Layer 11 of a small transformer language model trained on English Wikipedia (15 layers, counted from 0, width 64). Numbers have three digits each and are written without spaces.
Take only the direct path to the model's output, skipping the later layers: a vector added to the residual stream pushes a token's score in proportion to its dot product with that token's output vector.

Output vectors of the tokens that the questions are about. A number n stands for (n - 500) times 0.0031.
"{": 527621250709599354613690365451516704639532633527637531600462205771539483576806648391577463098471391471735425434624614280693414581309263669590625458606534405322188542483538530299339401517317413
"\\": 344546501610615555467636306505518612714406666633668424752630490552317442452662382537477156301688457470508586426710492281702442525338151540495544601662487334402406779491542527352366439539349491
"2": 333531614621661441714617436358451468459468552486517325323535322674406536489373392628649536493637578588578420437591400435399361444418584288468458640544615544584643461699420685498473493346454410
"===": 399574662535326474193970324505698620753416607606636599456398510691438475687548457401268403617564367627667565396485373393415390417509369449528696659378446472266390397283656669521601311673223599
"ter": 892480496798322477392574671355618617669327411560492751582496513241515696343723227598349305496507598514328626613601459286465444564591423940541749441633473379311239365536117256583370674598257531
"0": 337572553531551529429390431299315517396352614650532325391726408525623503486386484630671543467639739653610535420519449331543433371353453480492491538600498497660532556750405614421365432383586480
"our": 586440470830492532360705632541451583394531597562422675257367109355449698647525534293706450608468524372700417616531518259566485587370609743604522534467251547556327690685144477558404302582346436
"3": 358515485571678641545530586443345496454468597521547376407570413587392541525292421553587587523672652570559473405588453382449415329510597377536427639469619530588567324605448602432463485394508376
"5": 414589462499561680514435516496426393448416529507572499412570331595437603550343533592569549493581693652545502449547553315385431410369646312531419652519583565659378401635407601474398456379507510
"ated": 619075464700442539530663276430396320524749744467460109726393587525397352495369798645444482594510210562684518543633411316642486805528208605645544263259406455574510704557919484292344679427540428
":": 361742629512521397697421348575610567735356456542445562381655573429617370585566457504414630447406389465345334345473614440277517305560383641590405502434542451372699420546587744500369474575635558

Output weights of attention head 0. The head adds the sum of these rows, row i times number i of z. A number n stands for (n - 500) times 0.0016.
o0: 653433456302472508481568688728478626708352503629189616346505709644488355519763683323451589291292295416617488454415544576465634658550448567302296464695493357265359574563597690601178421597658369
o1: 442504614394688324705409210580195697270429471573597318257607526334631470356355510603629409557592577577628478488424479542404780347702462615581380573354558703475607626628546583377448401515759199
o2: 747409490440754523683368138541492619484473562324245699372568593176605512258789588563513569628583278540202398543308398710396420690422449384620406380582288736530566616406584576571544769313570492
o3: 267554628649510613363325160317433490634655501417339619492568687612569666547423316536361670548365460405607379385562589567421526552817625580636356458309626572192399287446482451544635490598468758
o4: 463774304360370584484158320507528183531653449641688639176577250279665309475526522778482634571576683386512478559434660398463766524482409883326607518796440450750244438616390554518367358501686319
o5: 783255736542655497604464236762489604318705405556612469597454507447507478721345385383599498232400494440317514471480571528346555551750248657781831361211455554340204647328439460615517487438630533
o6: 503651513562540355489648708272281703423493453405313350645447692613484432508370651554551421394408529349461474431533831526450467390398516400304727646536328296414502468555659726713508722392388536
o7: 265608449378471739685455605368548527845383306479725389607658672237574373586599741646278319727294595422436433234634495353366280425640437647816435427606225550444397521430691491630367555543540420
o8: 515439500380694506616265449693608244449546311426339811211366464512622467492497359514333777373586458619557697647777379597289260675546703496510515727454269455309567544282494586650580531468597402
o9: 342468543560575624704214425371437384517622385388578504237234510179253415703624510787696572663822604568515513541714239494705826773512346523498557505139357601420612490478382618435481354288445652
o10: 592446469452293492316452486747204525688470245215481614321577251230293282620255757537393371346362604713563591656456650946758807650719340535370414597613311567551512472399364346644789553567724369
o11: 661571562411477528641306400579621254543357660521386403460449247661687483578584664475521420618586346878706451254675325655848534608463612567438710417355297329461511534363422273497470662361294378
o12: 599662468416441500507294625637579681209422436520640565502479205425466564687540256728725533664417620481448564355565607344592236445874510489489316438499268712466540505451603782442133494415518316
o13: 560498520388451740376381378285393585119907252462638694652280544647426668394311339374356614385608717819605743458384678504620502468589335551612435502662399619490360518554190233611581431534522590
o14: 801559343434366567341487497551178646334310617363676475366313576331616478763615887535753329530256744602489592334433540413399355379541588677525290560595580286586517683249586357607443397603561593
o15: 299221365343603557575378284548533364442493664597461429543803547396659449387640669487349475579508356594425675577436542698442359725576518624465897480328438411326283618571477531791322478632539300
o16: 461560858408336286303321610491542665539595679549500362420464348569521600465531577654485546631437465500432524308541525349506691377430262531506622779448391322268663679602498608612550425411430333
o17: 500437431095369575642717541749481726679666460697668411627448493643455292387709229635443650609346245648510327493319590527326476730579403518285545615406383456558634368475649194285609268769373509
o18: 760543481489362129079643353160553640439677501597470510609661660498515398495820577321466608322470462603451536472395462633415562558439421758731449182430189476336730638364493643532626638513453550
o19: 256447306336601731610251498481393718543324598318700658502631396437689685512291503662784520691598590577514798354346626179349497253351415559497304652668623470241371366677476985376534433321362572
o20: 709402582479595530521602662266549348407529538464779393434346434778339541566212301456500609726405525573745522529348228414594540367524505192371240530667595554421335709400501496563945731353510474
o21: 724342500564532438378371669487407590701413168568666549461376584532573473515427403484491568510375684538299557782674474532484488561214770466712358415517507655319708328671411409605491322402277535
o22: 455535424561680626512621554595368363305578444214464579323470609666495397633614551785678656340391644219398438426749400310445677485396549478666471340691569402450504491547359519185341601610484651
o23: 911774371447644548408625345651561448471636234293286523459555244690219465750386489500401361371600511433621506425616331558327676480509537423580770506377498290484532517358624701585516350496638499
o24: 465290552575528464548477445454346506426406716486602431550237223277353494502438470630611576618540713534378529499499447423443586574456497501659509616596594635637366237590195555733439659287549804
o25: 536386333508774217342468691173617649590677624535287660411262390512562472344536536695449255611678443339535633480722612589497574666570608549426657677387566430299303092565511492654561366469314616
o26: 593544487487577372597780625336573322529162533586512428496783506592432447800363468375579516748585659305459473440506448581478065319303436500417561395456831630564390620535532358594446477632502280
o27: 251673660305510334589422544674629411528420394783253808294468358441426300628455492537322514623545426389312590356353423667436401549675573595558640413553570404333672440457431575355296811786656657
o28: 574477252607520702506554402284602511517558485473691384288426569550546308680540453212559403800455558456404461309625699376424174671317509381606668326775771369667383404744641612501556476355256612
o29: 430540581570434594366492748436705670545215375614538627495523412659463497614610509770454365293521418308583626569546444489616273663483534713315580426361524605296514461422551276347541326466505539
o30: 514401211780461619379533469476612627346456525447541598666441561499320514545654569582360462577565223541332647844491337675557571440733423410366677761673468545214346278619484293549517521391297615
o31: 399524348427410435267613564566466531512521626234298619298468433564680439476648708411501665611340425519578686774498321084635282434544570543486551430525640868661482562522448370440484517585470510

Each question shows a token from some text and the vector z that the head gathered there. A number n stands for (n - 500) times 0.0046.

"un": 532459376402365449530550491454512437498353508392442572486445473466522495403495549605463590483537
Which of these tokens does it push down most? "0"

" ": 608659617472310595446381278362328637464573578410487547635362648238532465408614603502456660378471
Which of these tokens does it push down most? "5"

"===": 543364428545490464583356364456546315724374704448135333382369438635647457403533674408511856633451
Pushed up most: "ter"

" |": 627519380466472485545427436256507406528394487524457442447480579494516432428357670582422592402552
Pushed up most: ":"

"\n": 646423445440412424559390468441513407560348470459460573462511502446545470431478505550520584451568
Pushed up most: "{"

"om": 524481453461423475550429418501552458508446568359528456479619587449459482483472550516454586530480
Pushed up most: "3"

"e": 589480473467423438583418436492579491523428509372500421435460546442463523506444532555469516425544
Pushed up most: "2"

" The": 587471411436435469582471461485593457520357514414502500429492499440499540456429554529484527399526
Pushed up most: ":"

",": 597473446480415469559441455474568487536339526417489478446513496418496548425460546541472529399551
Pushed up most: ":"

"The": 593481421472468460551467455452619458504395547416490515402518493453531551457403520539485540409522
Pushed up most: ":"

"|": 563430431426442361565452434404496344640353463437466581456557448454572442504483468486479563525578
Pushed up most: "{"

"==": 481495359387602400490349437516585473727398574344258368474292420600638574384506599496563778382597
Pushed up most: "our"

"m": 563462429425440475557450432464556454524378534383520515459523519434474508453449544546473558441537
Pushed up most: "==="

" the": 597452450446435479541438426441560460546387540402499510434505512440512539444433527527469556429525
Pushed up most: "{"

" and": 644516473473447459542436457526610545524449531403502418402427562444462543532435484527451593448533
Pushed up most: "our"